Layer 3 of a small transformer language model trained on English Wikipedia (9 layers, counted from 0, width 128).
A neuron's activation on a vector x is GELU(weights . x), where the dot is the dot product.

Input weights of the MLP neurons that the questions are about. A number n stands for (n - 500) times 0.0016.
n4: 612 447 447 470 522 536 535 479 213 448 471 535 464 695 472 476 609 507 355 581 200 537 588 359 459 412 615 636 483 637 476 413 677 579 500 293 452 433 447 454 641 497 500 571 334 548 445 493 524 561 409 423 595 427 387 503 543 459 407 542 341 672 536 795 390 479 272 577 432 554 627 393 461 454 254 551 494 442 471 579 532 518 404 550 278 446 574 439 290 649 511 696 434 715 535 494 513 623 446 541 409 445 684 420 673 314 451 483 500 472 453 624 669 462 448 374 486 526 574 181 682 647 319 556 399 548 797 452
n17: 440 413 534 409 654 475 428 283 609 321 374 373 370 332 909 479 524 392 563 406 573 504 521 463 680 504 728 473 504 420 486 574 801 296 548 662 562 586 430 436 662 507 206 500 301 417 318 605 754 471 600 535 541 493 259 330 607 511 559 618 338 346 614 566 401 443 473 539 431 520 573 454 549 549 626 684 646 467 706 574 435 539 532 473 609 585 394 503 444 357 654 635 497 555 440 552 550 448 435 507 396 305 416 569 593 365 510 618 598 467 568 587 740 507 192 323 330 616 569 538 368 615 267 537 429 527 579 437
n18: 485 325 405 559 528 653 514 476 417 398 436 406 474 627 592 685 421 431 545 570 481 424 544 372 612 645 533 418 438 589 511 786 527 488 576 457 648 458 637 382 504 721 450 440 507 504 424 567 557 360 809 590 436 403 338 500 480 244 430 569 682 434 573 469 408 393 446 718 376 572 665 365 575 512 243 341 843 650 496 461 617 291 388 580 504 439 401 475 487 394 370 784 567 204 786 442 402 500 508 603 594 267 642 579 378 354 537 601 620 247 424 556 864 288 550 369 565 478 333 277 569 480 426 582 245 484 619 710
n27: 432 527 668 542 468 380 533 468 541 550 421 533 466 527 601 510 438 346 517 546 196 412 466 339 277 860 440 524 353 531 294 552 743 649 538 728 405 309 799 191 605 553 650 362 646 662 550 299 302 631 477 528 409 729 438 576 217 933 536 466 523 589 425 492 403 651 591 746 380 450 403 397 418 336 546 557 500 465 288 598 551 651 427 624 376 467 800 669 335 875 430 137 557 670 596 354 535 664 491 537 392 446 207 267 500 504 415 599 314 653 539 514 668 371 504 627 636 446 290 560 651 607 573 672 541 192 459 116
n54: 477 395 609 488 743 753 466 623 337 500 726 511 524 618 196 453 424 526 221 469 386 508 224 364 504 573 696 195 500 439 500 491 492 736 423 594 757 308 633 475 472 496 439 674 587 496 523 340 760 629 461 535 647 310 684 463 436 299 602 601 362 545 473 548 657 492 595 692 564 561 263 333 638 307 496 420 620 541 600 313 697 417 191 424 553 419 518 610 393 733 513 554 306 446 218 450 484 216 692 440 401 463 543 423 478 382 750 364 825 442 512 394 672 471 529 438 698 553 617 466 549 538 437 529 708 443 340 421
n65: 425 735 462 532 664 894 392 383 559 344 504 699 414 668 562 487 420 484 403 574 626 319 578 263 695 633 511 484 751 500 515 516 606 551 623 620 628 668 453 714 727 386 355 651 243 392 391 404 700 713 354 413 396 432 429 523 625 308 444 603 419 462 571 493 322 539 528 269 784 542 422 544 362 592 426 401 344 575 421 544 469 492 514 461 533 488 568 538 480 496 531 576 565 443 396 426 478 610 606 252 489 564 363 398 350 753 479 632 372 209 515 508 450 567 410 416 489 302 504 589 500 414 514 454 561 552 257 536
n105: 428 519 335 428 592 455 447 556 520 632 549 557 410 661 470 94 769 387 486 575 404 344 579 363 493 489 517 630 655 690 553 496 675 489 544 590 355 591 466 301 415 465 461 246 535 658 594 615 628 454 307 561 607 373 550 797 519 662 687 275 482 662 551 669 708 611 641 607 485 580 367 535 640 154 616 634 361 400 469 316 545 427 517 332 264 428 400 624 331 447 579 493 372 558 511 436 549 477 553 606 453 377 545 611 424 458 490 507 596 616 641 392 522 644 367 625 323 493 496 467 414 447 582 562 511 538 452 343
n122: 580 523 504 402 460 352 198 477 330 652 641 602 549 464 500 417 493 151 489 542 551 644 417 438 555 378 307 368 434 544 536 372 570 691 462 489 578 189 654 724 679 561 486 523 754 512 644 519 714 475 392 477 718 434 689 423 401 357 584 531 418 529 648 635 466 398 541 621 538 547 455 443 380 575 557 374 686 595 484 477 595 613 701 341 460 324 598 493 464 585 458 470 384 640 346 521 411 674 641 470 274 496 546 357 538 378 521 625 751 677 583 541 504 511 584 536 428 636 306 398 482 340 344 333 515 259 658 465
n140: 429 492 375 372 419 557 421 728 493 364 248 493 500 659 535 631 441 753 468 461 658 379 648 563 500 606 318 631 519 344 515 638 654 698 427 358 457 591 600 621 522 346 574 496 593 508 389 550 250 416 621 500 557 665 644 459 388 493 533 440 584 522 434 497 819 657 441 417 569 369 408 518 367 686 639 529 612 482 575 463 306 607 730 435 570 613 572 566 496 437 609 542 483 534 366 284 392 444 442 394 523 507 586 163 402 403 401 272 536 515 164 481 477 478 626 387 401 341 460 600 552 438 692 606 519 354 466 924
n150: 485 609 512 384 258 485 239 614 525 384 437 465 409 515 610 716 914 416 500 748 395 556 622 698 329 384 518 375 568 379 582 416 412 432 521 481 460 470 482 481 351 336 492 343 592 406 532 407 293 310 376 609 500 416 398 531 302 686 504 296 620 515 564 425 382 324 574 544 425 813 655 537 612 516 433 414 668 538 327 479 599 448 562 649 379 413 675 479 438 308 416 473 548 523 559 326 471 393 555 493 515 508 790 606 723 415 482 408 809 534 560 715 562 523 454 585 403 546 422 215 405 508 373 635 438 641 570 702
n153: 631 570 434 158 424 342 422 453 564 566 226 610 661 572 417 552 464 496 453 511 534 579 475 458 508 590 241 541 359 515 361 774 492 556 625 657 399 537 529 453 459 395 726 737 566 590 796 695 602 388 408 645 461 653 674 626 238 473 382 493 558 561 450 548 657 304 528 605 611 761 496 308 492 414 615 567 525 587 391 493 440 395 382 354 666 695 577 366 641 669 608 562 642 538 457 372 537 554 468 654 380 523 596 283 368 781 656 446 394 488 668 311 613 447 359 480 455 461 421 441 344 353 427 311 341 391 457 362
n155: 507 496 572 242 476 468 748 334 469 500 546 697 625 426 600 661 746 543 493 570 375 650 549 481 589 416 504 445 385 496 654 378 553 593 319 370 599 558 482 496 297 617 489 254 547 432 688 656 551 504 566 531 622 672 777 395 523 295 533 451 671 470 339 533 304 221 683 630 496 476 335 486 364 580 523 504 556 411 594 575 399 480 478 826 423 492 484 376 557 660 683 406 483 354 553 441 514 424 442 680 485 392 644 431 492 433 482 530 345 276 573 343 644 637 441 586 368 462 292 489 515 492 618 150 715 310 492 449
n160: 359 507 413 378 494 582 263 368 640 590 534 506 384 477 436 351 399 795 462 562 497 362 522 474 412 394 400 490 474 412 645 424 398 514 485 398 451 522 563 533 609 362 616 473 453 616 604 510 523 625 431 393 383 595 210 704 367 503 503 658 554 585 586 482 520 413 576 444 466 497 481 592 447 370 340 413 639 363 476 575 589 677 427 442 633 377 535 549 389 759 558 430 610 332 608 283 475 550 630 512 381 802 367 485 534 500 475 378 514 671 529 416 794 621 542 538 484 491 394 537 396 705 470 503 463 361 352 469
n163: 279 484 612 743 446 288 598 732 748 452 406 705 869 406 694 603 573 414 383 411 539 411 385 520 461 554 466 563 512 332 419 550 456 759 493 634 613 370 436 496 515 550 473 370 557 391 688 411 675 662 640 521 613 433 320 295 696 539 316 392 383 728 448 525 496 516 409 542 349 413 530 371 524 247 647 696 504 547 517 414 500 775 390 281 461 508 580 627 457 409 525 380 479 500 452 423 618 496 639 428 432 535 553 302 372 274 661 401 500 397 346 650 428 661 406 475 434 540 643 399 750 259 657 584 620 274 750 462
n169: 395 475 654 729 437 708 564 657 269 467 534 492 238 589 290 384 508 521 496 427 415 572 423 721 578 544 320 483 406 403 810 422 587 551 523 745 548 253 488 304 819 596 294 310 244 500 592 604 407 564 414 599 262 344 399 328 313 504 496 461 325 443 316 540 538 366 500 587 559 458 411 504 729 625 682 640 500 553 712 418 585 548 559 470 298 513 565 598 655 689 444 541 292 426 496 397 417 628 670 833 615 385 445 409 457 551 628 672 592 525 448 521 254 569 643 307 271 617 700 517 666 305 408 500 397 578 492 326
n186: 416 638 453 434 563 489 575 734 489 620 524 514 507 648 512 435 418 548 130 438 212 511 663 419 577 628 405 618 637 321 198 553 589 692 475 439 614 377 500 672 646 391 632 777 493 832 561 253 496 365 480 476 539 258 801 608 424 511 565 504 402 615 324 535 366 587 521 504 516 426 507 304 520 426 436 489 601 470 253 378 492 638 419 460 568 560 643 546 546 440 299 527 559 689 362 564 444 587 548 472 299 343 536 439 508 424 642 246 463 496 556 417 398 359 508 319 707 340 504 579 614 408 451 807 317 435 543 366
n221: 468 256 579 429 578 593 400 412 682 444 673 293 553 459 523 572 348 492 475 588 463 493 409 730 493 719 287 532 315 614 580 633 332 574 493 404 764 478 486 428 580 409 533 910 554 448 677 325 577 558 539 810 546 351 319 716 415 288 626 472 576 407 486 323 443 519 479 547 504 569 532 511 689 398 704 674 262 640 539 564 419 386 482 293 526 616 528 407 460 523 387 413 692 660 500 604 363 360 508 514 376 277 539 317 309 487 578 686 508 381 504 412 557 360 522 460 639 510 518 500 504 616 517 380 496 516 751 437
n231: 520 358 377 463 371 685 398 286 477 547 282 414 653 472 636 346 397 537 582 527 451 343 460 628 678 500 476 319 447 482 297 586 478 366 550 657 564 677 469 417 545 234 479 533 510 447 759 475 482 570 444 429 511 604 571 675 456 343 358 708 296 319 490 372 375 526 520 353 596 638 668 651 536 373 747 608 339 567 602 451 504 300 514 640 697 548 583 460 461 683 545 446 397 464 701 444 397 531 278 604 507 468 418 467 496 347 541 300 318 679 545 672 417 709 500 567 717 477 573 577 578 444 432 568 576 640 511 432
n232: 505 559 270 425 299 490 300 718 378 223 489 412 757 463 457 494 598 572 827 734 292 624 475 474 405 671 701 562 227 469 479 711 495 725 653 537 400 136 470 736 500 676 651 108 596 719 579 425 354 567 677 695 311 442 866 315 544 500 574 545 355 190 619 708 457 586 417 478 369 451 232 683 527 581 429 423 614 625 344 744 18 511 749 527 328 527 551 607 494 395 853 393 362 621 678 608 893 807 527 447 372 389 374 289 114 486 545 82 517 638 139 375 516 516 920 664 505 505 283 608 406 380 414 633 335 405 279 567
n236: 469 507 402 350 500 607 560 385 374 551 552 473 329 273 695 581 503 638 350 520 419 679 449 357 671 395 428 629 375 532 373 409 550 399 513 479 712 678 479 434 671 654 631 533 462 424 587 522 726 563 372 568 650 651 468 378 556 382 418 699 372 739 346 497 338 548 397 470 585 804 419 448 391 591 367 251 584 486 462 318 455 508 269 662 472 687 492 487 383 376 339 620 617 597 639 533 458 504 478 441 482 557 444 740 406 596 378 360 431 417 651 371 464 443 357 385 468 656 311 647 514 600 620 540 380 538 427 633
n239: 385 496 685 732 387 731 378 677 170 292 524 677 541 358 456 808 540 613 796 818 550 637 559 481 465 401 615 414 488 242 630 549 609 322 475 295 475 798 419 634 606 671 542 340 552 343 609 401 580 534 646 615 579 422 462 294 637 306 326 526 623 419 496 479 656 444 608 377 689 367 423 661 484 551 640 568 361 473 303 518 593 697 511 324 573 273 430 525 605 471 301 516 496 333 579 652 631 446 448 496 617 523 528 500 585 437 504 527 550 410 401 488 429 446 678 400 447 522 401 428 396 407 598 414 559 224 401 492
n243: 346 431 376 365 565 409 416 418 442 787 537 518 541 695 508 531 456 451 428 623 282 485 381 291 567 531 632 471 520 598 357 429 464 372 522 508 371 377 583 580 677 446 142 366 458 635 651 347 547 589 372 488 524 456 891 737 512 516 618 530 621 587 681 507 577 492 635 366 733 394 366 310 624 367 508 238 567 488 546 550 516 621 584 439 566 607 437 453 449 645 310 504 657 800 710 415 702 564 504 540 373 421 525 166 521 482 552 496 576 571 608 488 524 782 488 395 670 591 427 565 371 406 211 448 388 157 439 517

Each question shows a token from some text and the vector x that enters the MLP there. A number n stands for (n - 500) times 0.0062.

" promoted": 513 428 623 498 683 450 555 354 166 511 476 576 657 484 517 527 440 585 444 374 589 490 459 480 441 565 459 563 564 367 499 578 407 492 475 412 625 593 605 377 370 508 407 600 533 374 443 516 309 352 494 492 451 390 505 526 547 616 546 529 531 594 578 359 482 615 515 526 573 475 370 592 500 438 402 626 432 675 509 517 514 540 478 447 428 556 478 424 528 541 519 523 502 538 467 528 597 499 497 479 347 373 500 413 486 761 526 611 479 551 582 579 528 604 521 689 469 414 457 434 548 515 344 520 497 570 530 571
Which neuron lights up most? n221

"an": 482 443 645 483 527 508 605 413 181 518 437 490 583 488 540 412 518 529 456 400 491 527 448 582 328 473 454 412 548 467 459 464 453 499 485 465 540 619 541 558 475 551 511 581 583 539 499 458 366 412 541 438 536 320 451 518 377 702 519 557 487 519 656 395 542 565 475 591 567 414 454 540 564 535 202 708 501 546 492 609 553 534 414 500 524 519 455 437 502 418 471 515 402 521 492 553 488 546 493 357 538 599 550 568 441 747 533 502 466 542 646 475 528 513 434 874 373 439 545 585 515 507 268 451 479 495 529 591
Which neuron lights up most? n150

"-M": 629 421 542 581 657 456 462 474 241 448 553 384 527 559 644 557 431 467 474 471 582 498 441 511 518 490 461 448 535 449 523 463 483 412 389 376 519 598 706 360 467 556 504 514 671 598 472 492 345 406 477 500 489 471 481 535 524 539 444 511 565 501 512 316 445 459 491 465 574 474 408 633 498 533 323 831 608 622 465 491 514 511 514 405 523 578 462 437 425 473 538 413 402 559 547 608 559 637 588 322 464 542 478 521 461 573 418 455 539 537 662 581 592 546 364 824 414 288 489 524 516 433 388 422 447 645 604 506
The two highest activations, in order: n150, n122

" st": 526 457 563 567 578 499 507 439 249 707 457 397 546 481 555 582 473 585 498 323 696 389 412 407 416 518 480 599 509 456 468 437 342 562 460 529 483 680 556 497 613 559 463 482 617 503 367 555 349 486 490 468 397 436 408 593 495 610 520 532 627 548 696 407 439 619 502 462 490 455 474 453 505 542 379 701 602 650 464 495 564 579 482 484 513 479 645 491 523 538 397 504 347 433 606 641 496 436 533 358 365 579 470 436 546 656 469 390 481 421 693 475 506 576 415 702 421 368 401 602 505 549 341 425 342 527 584 650
Which neuron fires most, and how strongly? n160, at about 1.4

" —": 496 503 544 531 649 451 571 414 171 520 451 469 602 445 642 538 428 664 448 354 479 393 358 504 379 504 384 469 590 507 557 501 426 470 465 525 586 560 607 526 429 565 585 564 613 506 342 370 373 434 573 550 488 309 490 491 464 639 590 524 487 519 591 386 519 536 535 462 484 388 448 575 611 525 361 543 477 678 505 503 506 499 404 505 509 536 587 451 583 558 503 514 303 543 479 580 585 503 522 476 523 493 517 547 484 668 596 479 433 544 670 447 422 570 437 680 346 445 546 515 606 408 386 477 427 446 626 548
Which neuron fires most, and how strongly? n186, at about 0.68

" in": 525 466 577 592 498 482 497 465 75 501 530 474 572 473 502 467 494 549 462 391 617 543 552 444 419 477 379 534 569 474 433 485 426 499 486 443 624 624 604 424 488 612 494 561 602 504 384 528 371 370 484 392 582 482 486 493 416 617 470 465 530 500 594 295 465 538 450 473 534 409 455 530 468 577 501 614 551 636 514 470 504 613 475 456 536 554 531 477 583 485 535 564 324 449 543 512 585 582 535 441 473 459 526 418 476 737 532 512 485 523 605 521 512 603 486 655 412 391 471 506 633 552 413 494 449 486 496 652
Which neuron lights up most? n140

" position": 565 453 623 541 681 533 500 425 197 506 498 502 605 495 566 477 449 587 425 356 597 445 356 454 479 554 433 571 623 462 494 443 418 481 444 501 515 696 717 597 472 565 403 434 410 511 365 513 421 429 547 469 504 380 444 552 590 522 563 502 609 529 609 311 498 605 536 468 494 410 398 524 526 484 428 662 355 575 466 387 476 554 581 458 533 558 561 443 443 544 453 487 425 544 576 697 437 548 502 386 395 481 604 532 462 716 467 452 477 550 601 584 510 584 418 751 475 413 408 504 589 523 253 479 428 461 510 568
The two highest activations, in order: n65, n243

"ars": 492 385 582 591 545 524 599 437 224 493 514 530 582 469 497 511 486 546 400 368 590 462 448 593 444 509 360 460 537 418 457 425 447 481 484 422 501 621 593 517 383 588 505 609 587 476 438 531 430 414 572 436 514 368 437 461 494 749 525 476 584 525 543 399 360 590 515 558 570 511 459 431 553 505 204 724 418 556 419 535 455 598 526 542 544 552 407 453 510 425 489 425 313 536 498 570 579 528 564 439 481 570 518 527 403 799 526 459 542 590 750 507 469 595 420 675 362 453 521 536 644 540 276 522 482 455 560 560
Which neuron lights up most? n186

" Ger": 460 458 504 478 738 541 558 467 279 473 467 457 645 434 596 472 498 592 456 360 541 387 540 522 345 555 443 529 536 501 465 568 430 481 388 423 543 546 619 536 424 634 525 506 494 555 398 503 343 255 560 469 594 463 510 486 501 542 510 476 610 473 574 369 550 550 537 541 537 519 540 567 524 640 191 715 491 453 429 539 499 584 473 477 505 475 512 367 406 737 438 455 385 511 575 546 563 574 511 526 494 549 504 548 420 456 521 529 556 485 813 497 533 613 404 785 395 250 560 545 468 429 266 421 517 465 565 565
Which neuron lights up most? n155

" the": 473 510 500 519 488 486 556 498 70 412 466 419 567 472 551 512 533 530 486 481 568 527 512 485 283 494 431 501 496 451 454 601 399 479 445 394 512 584 617 502 517 528 527 543 504 463 429 471 352 446 554 506 518 494 490 504 453 641 502 474 480 478 606 337 537 538 504 534 529 475 391 554 498 547 558 582 556 603 510 569 472 531 516 500 508 552 505 533 512 480 548 534 365 460 447 630 552 546 526 379 483 457 525 564 393 718 546 382 493 516 630 545 476 605 632 670 411 465 486 578 584 446 307 557 429 605 480 702
Which neuron lights up most? n232

" near": 474 460 527 536 603 432 631 349 162 455 578 477 664 465 471 390 493 527 463 461 629 549 465 421 361 517 422 484 596 430 437 349 386 412 490 532 663 643 567 504 579 605 486 493 626 556 361 533 389 439 542 513 525 399 494 559 468 576 467 500 543 467 554 336 476 607 457 425 549 396 485 512 501 494 439 537 527 642 450 526 531 587 401 412 521 551 609 415 517 447 577 490 269 542 580 542 528 551 544 368 473 514 556 449 472 671 452 563 575 582 557 441 470 687 497 724 410 506 477 490 626 541 421 501 443 496 577 521
Which neuron lights up most? n122

" magazine": 655 440 525 618 524 479 543 454 206 571 534 453 619 553 530 507 423 503 421 366 611 435 469 472 406 483 495 526 557 489 484 498 438 418 462 419 634 685 568 424 451 651 464 550 519 533 395 483 394 421 549 449 553 371 512 527 445 667 468 512 575 498 613 325 529 671 559 512 501 460 481 563 607 577 327 661 487 534 520 432 515 549 450 430 550 594 434 514 463 598 548 445 316 503 557 554 549 575 537 511 423 534 549 418 387 723 560 358 419 572 716 492 420 563 450 710 412 438 415 495 512 577 254 432 441 497 528 463
Which neuron lights up most? n243

" t": 528 405 504 521 598 575 522 410 234 588 455 338 485 326 463 513 570 497 410 415 688 565 440 353 408 491 476 530 478 408 446 450 453 546 369 480 543 568 604 526 577 465 484 542 564 542 431 389 373 403 447 527 498 366 503 519 496 663 514 518 624 561 605 391 446 487 450 396 499 431 469 580 476 525 401 708 446 572 516 542 599 560 450 405 512 543 588 500 516 617 450 429 411 457 548 573 525 470 493 435 507 549 464 443 393 620 468 504 472 484 787 519 566 747 468 822 467 460 456 614 563 567 406 490 370 490 609 693
The two highest activations, in order: n160, n243

" C": 670 492 546 548 622 491 515 463 240 481 551 367 552 419 578 540 546 537 448 395 584 446 577 499 331 561 462 453 536 526 434 540 347 555 439 518 511 506 541 547 468 533 413 545 584 551 392 438 408 488 490 386 510 483 478 513 408 594 459 515 599 523 674 251 513 462 383 432 546 469 454 515 511 578 333 824 559 497 516 528 554 508 408 437 398 567 549 476 455 571 438 485 331 468 603 590 557 536 552 355 456 648 548 452 475 582 414 481 417 501 825 523 489 599 411 747 356 472 524 626 561 409 400 517 454 614 557 608
The two highest activations, in order: n150, n27

"ra": 504 378 550 627 579 543 695 417 257 504 473 382 547 537 578 487 507 380 385 440 582 411 497 413 377 491 452 387 530 480 472 555 350 495 532 492 543 522 586 441 445 528 514 602 555 476 483 535 395 549 519 520 579 453 450 584 476 576 501 367 548 487 620 288 570 688 407 571 527 464 502 466 536 586 217 726 531 582 540 560 552 581 483 462 492 482 421 442 557 389 474 509 336 452 666 558 526 606 492 445 496 568 560 389 466 726 515 422 506 520 673 522 596 565 460 847 407 279 543 488 578 512 393 417 505 476 515 484
The two highest activations, in order: n18, n27

"y": 507 457 591 613 572 518 607 515 206 548 456 420 541 464 480 508 529 490 494 410 577 429 409 511 462 499 490 446 506 505 552 521 413 392 478 452 522 652 531 460 449 500 422 596 626 485 382 432 412 482 501 474 576 465 393 483 447 644 557 548 562 522 611 344 555 714 516 590 520 410 577 454 552 571 141 654 535 536 509 583 541 487 498 415 489 497 574 431 534 482 503 526 354 417 479 521 527 500 524 395 549 642 521 560 366 697 482 493 554 504 702 462 546 601 403 831 321 435 488 461 528 516 384 437 426 467 433 615
Which neuron fires most, and how strongly? n18, at about 0.48

"ure": 531 341 620 540 634 538 749 484 222 490 509 531 623 545 519 578 475 491 315 448 508 324 462 418 415 508 399 533 539 511 538 459 466 501 471 486 595 689 692 498 510 541 478 500 473 468 321 437 438 477 534 425 544 467 433 473 524 665 626 593 475 536 510 347 525 674 505 551 588 452 460 485 522 577 340 574 458 537 512 587 480 518 473 483 389 515 494 397 564 467 542 458 394 496 542 535 590 595 534 431 414 508 528 439 319 763 439 516 422 439 626 526 520 571 413 789 401 357 539 450 616 466 369 561 414 502 449 525
Which neuron fires most, and how strongly? n65, at about 2.3

"er": 447 487 647 480 529 543 569 526 183 408 470 425 580 536 548 443 497 518 468 406 523 461 448 526 381 522 453 480 580 504 465 533 416 464 437 476 495 534 593 564 487 549 493 548 537 475 454 498 316 396 535 477 555 338 492 455 465 696 534 551 529 524 605 395 530 612 591 629 561 461 398 542 502 549 207 681 524 503 514 594 390 511 541 491 538 477 478 416 493 533 588 494 359 516 488 560 537 617 545 443 465 451 513 522 404 756 518 422 461 486 719 523 476 575 472 855 352 415 457 579 570 504 291 439 480 524 470 683
Which neuron fires most, and how strongly? n232, at about 2.5

" record": 556 395 610 609 588 456 583 462 202 573 528 488 648 485 519 452 495 491 530 398 595 398 408 391 548 499 512 592 600 387 405 427 490 424 417 363 570 618 602 488 566 578 435 458 604 543 365 444 400 367 541 508 435 334 466 498 473 669 577 592 537 590 652 427 493 532 563 516 559 450 408 522 429 464 387 611 411 670 575 498 557 497 477 500 503 543 480 455 554 565 627 450 280 503 551 621 483 539 484 448 396 468 532 546 501 744 496 452 463 557 637 531 452 592 370 709 492 409 454 529 535 533 302 467 349 480 564 563
Which neuron fires most, and how strongly? n243, at about 0.85

" Bill": 533 495 515 538 673 471 520 431 277 492 530 495 571 494 547 450 474 525 557 365 576 376 492 448 400 536 522 487 598 450 448 514 454 439 404 550 532 695 631 563 533 630 432 532 523 623 404 451 374 471 627 485 490 470 478 493 487 653 504 516 612 487 601 279 486 511 390 556 517 570 506 485 579 498 223 684 321 667 479 476 492 508 412 443 484 552 488 433 453 602 502 466 291 557 553 558 552 512 556 474 394 570 539 637 457 613 360 386 471 590 733 470 475 559 433 793 370 379 442 553 588 416 292 437 497 559 611 562
The two highest activations, in order: n105, n27

"ill": 494 424 590 536 589 477 638 452 252 583 545 505 545 424 487 499 470 573 424 356 645 404 446 394 571 503 457 487 519 530 427 489 524 499 375 510 617 749 571 548 553 472 462 486 524 460 395 536 350 424 531 475 426 479 416 546 534 620 524 457 546 522 521 374 494 543 390 547 578 427 599 419 600 529 190 641 456 583 439 570 546 480 412 533 514 482 462 423 544 474 378 452 312 581 482 572 550 524 501 395 381 568 505 603 514 710 448 434 530 561 685 505 460 550 399 884 446 361 494 606 687 586 345 521 441 524 622 513
Which neuron fires most, and how strongly? n236, at about 0.67

" Sem": 573 397 645 638 704 487 458 382 266 446 485 432 614 491 612 469 448 584 459 443 523 408 561 440 308 575 341 509 494 446 460 486 450 446 452 484 582 545 654 515 487 622 434 541 497 513 542 421 324 434 510 497 500 479 412 489 636 587 505 549 623 520 582 340 548 704 448 409 612 485 542 500 530 512 334 760 588 656 524 486 589 463 487 428 495 579 519 393 387 504 490 420 325 504 505 619 623 504 609 388 507 536 464 490 455 551 455 350 596 491 546 501 568 607 291 755 398 375 484 604 504 455 364 445 405 524 596 556
Which neuron lights up most? n221

" and": 528 505 520 538 542 493 584 510 38 473 519 377 580 497 580 506 508 560 487 415 584 448 502 491 441 511 388 539 527 455 498 488 423 569 478 401 528 619 585 563 447 521 515 556 544 435 418 489 400 455 527 492 560 459 486 469 421 673 524 497 550 513 579 331 514 542 517 583 508 458 402 503 545 549 439 664 526 602 503 553 474 572 442 425 626 541 511 436 516 465 457 536 329 524 502 500 499 539 538 397 496 473 475 565 489 717 483 420 463 524 665 497 476 608 492 679 464 514 523 456 563 488 362 431 493 486 566 603
The two highest activations, in order: n140, n239

"ci": 489 418 661 565 544 588 519 428 281 508 476 434 602 385 538 512 445 547 469 363 720 460 447 537 408 558 509 481 531 466 489 573 427 394 437 406 483 503 535 535 499 514 428 461 488 501 384 479 304 422 390 491 605 384 407 581 451 578 486 545 485 503 575 325 530 623 504 635 521 526 521 500 562 531 134 750 531 517 499 542 542 644 458 436 502 471 497 457 462 566 458 559 415 537 490 597 510 599 507 401 421 619 514 474 502 810 500 390 520 554 771 476 518 579 443 798 419 400 541 503 588 583 289 532 416 525 430 576
The two highest activations, in order: n160, n150

" to": 594 452 536 538 513 515 547 477 95 511 427 410 627 479 508 534 456 577 454 483 553 557 549 503 365 544 383 469 512 433 451 571 423 566 435 454 517 643 623 536 582 614 512 498 537 438 318 524 346 529 531 467 455 473 502 441 550 673 519 462 555 516 531 318 451 547 484 579 482 386 385 494 594 464 485 548 599 686 543 495 476 622 487 426 524 540 535 530 544 483 489 546 438 430 538 481 673 544 582 394 414 498 519 484 483 585 498 462 537 466 632 484 504 578 538 723 383 475 507 443 555 473 407 471 343 541 570 568
Which neuron fires most, and how strongly? n232, at about 1.9

" list": 587 527 571 566 602 512 475 361 208 592 436 519 645 427 490 504 451 560 436 326 681 391 384 449 455 584 485 553 590 491 470 458 474 519 369 478 573 733 630 417 495 632 454 489 474 539 419 391 451 480 530 553 504 396 501 425 571 714 510 567 567 589 609 435 389 543 562 535 549 435 373 462 507 465 325 644 415 634 541 532 425 524 609 435 453 571 461 498 414 534 469 431 387 504 586 636 466 474 516 458 448 493 554 556 420 625 490 343 532 595 641 503 442 609 388 709 400 491 472 534 549 524 369 416 340 497 579 600
Which neuron fires most, and how strongly? n236, at about 0.57

" with": 453 508 498 572 516 509 599 473 49 459 521 430 593 456 577 452 509 561 532 384 588 540 496 514 404 463 403 485 579 452 492 505 517 467 471 375 637 593 630 532 479 605 523 512 539 490 454 503 388 347 565 442 554 415 533 484 416 596 514 514 539 503 540 373 473 457 513 582 459 431 440 552 517 545 449 544 518 714 517 469 525 548 521 433 547 512 484 435 577 486 498 530 348 474 513 585 576 570 509 479 460 440 484 502 507 680 541 486 501 499 633 556 463 558 492 692 420 491 545 512 607 451 390 430 409 476 579 561
Which neuron lights up most? n239

" de": 483 542 621 485 601 494 577 620 230 526 486 486 593 452 649 553 490 470 373 302 632 521 496 480 216 530 465 488 559 477 531 479 364 556 522 485 522 580 563 512 604 579 525 493 618 521 425 539 390 451 535 412 542 354 538 495 492 503 407 520 500 502 612 259 543 641 447 508 456 463 466 517 539 592 249 669 610 641 495 538 425 606 363 323 455 544 500 441 485 479 481 466 301 503 572 552 539 625 502 421 488 508 522 496 441 534 521 545 482 568 728 552 555 588 377 765 395 350 524 436 511 597 390 357 510 568 443 610
Which neuron lights up most? n163

" hum": 516 442 612 530 646 546 498 386 307 540 575 416 700 492 468 463 506 480 407 352 687 412 479 382 456 550 436 457 602 523 506 463 475 484 459 587 481 645 529 486 379 488 555 461 495 646 537 516 260 531 437 554 446 473 559 496 351 589 499 506 505 553 622 358 418 600 511 444 518 515 492 428 577 593 331 651 519 620 483 593 438 579 438 445 431 557 458 549 406 431 502 481 257 488 490 576 573 543 484 368 510 517 475 461 357 542 516 462 594 576 814 485 515 702 345 731 326 437 557 567 471 524 359 546 292 507 700 585
Which neuron lights up most? n105

" was": 559 464 586 516 668 568 571 442 155 558 470 453 659 523 567 543 462 620 458 387 566 433 519 520 330 611 390 494 505 501 386 547 466 492 478 374 491 546 539 500 485 577 395 563 554 436 443 528 421 367 573 480 411 407 489 596 361 616 552 399 536 481 571 409 425 545 568 508 571 410 407 520 500 510 421 619 566 697 475 502 501 545 503 379 422 566 519 367 529 486 440 492 531 518 575 483 526 594 481 500 397 461 573 580 587 668 475 464 443 466 675 456 459 538 485 715 444 506 589 531 649 507 288 460 506 459 622 628
Which neuron lights up most? n221

" started": 518 433 489 550 542 535 653 429 220 609 503 472 710 539 522 548 455 536 455 378 509 486 437 394 468 539 491 597 571 480 518 555 418 558 502 348 571 622 599 335 454 584 404 539 608 426 297 501 276 298 510 453 470 570 484 580 401 570 546 485 438 494 571 425 533 551 484 499 571 366 413 539 547 502 402 619 512 644 517 428 496 560 482 399 366 569 586 396 579 506 559 556 467 563 484 513 623 603 504 518 418 474 559 369 484 654 491 505 425 428 743 531 471 528 479 645 451 451 559 406 627 572 277 584 424 541 610 598
Which neuron lights up most? n4

" most": 565 427 459 512 556 542 418 475 163 578 541 440 654 468 596 501 470 487 413 386 500 317 471 506 264 607 505 509 612 520 461 576 546 417 424 423 627 577 626 530 496 543 480 464 445 582 370 454 435 362 596 499 437 444 503 552 513 661 498 498 485 578 519 431 384 488 535 615 546 487 350 473 472 542 464 594 596 679 530 449 501 595 425 404 439 661 536 378 468 493 415 501 387 510 521 676 578 529 468 422 394 520 447 471 433 640 536 428 583 454 702 512 431 576 556 630 395 474 533 478 572 614 483 488 482 567 596 606
Which neuron lights up most? n186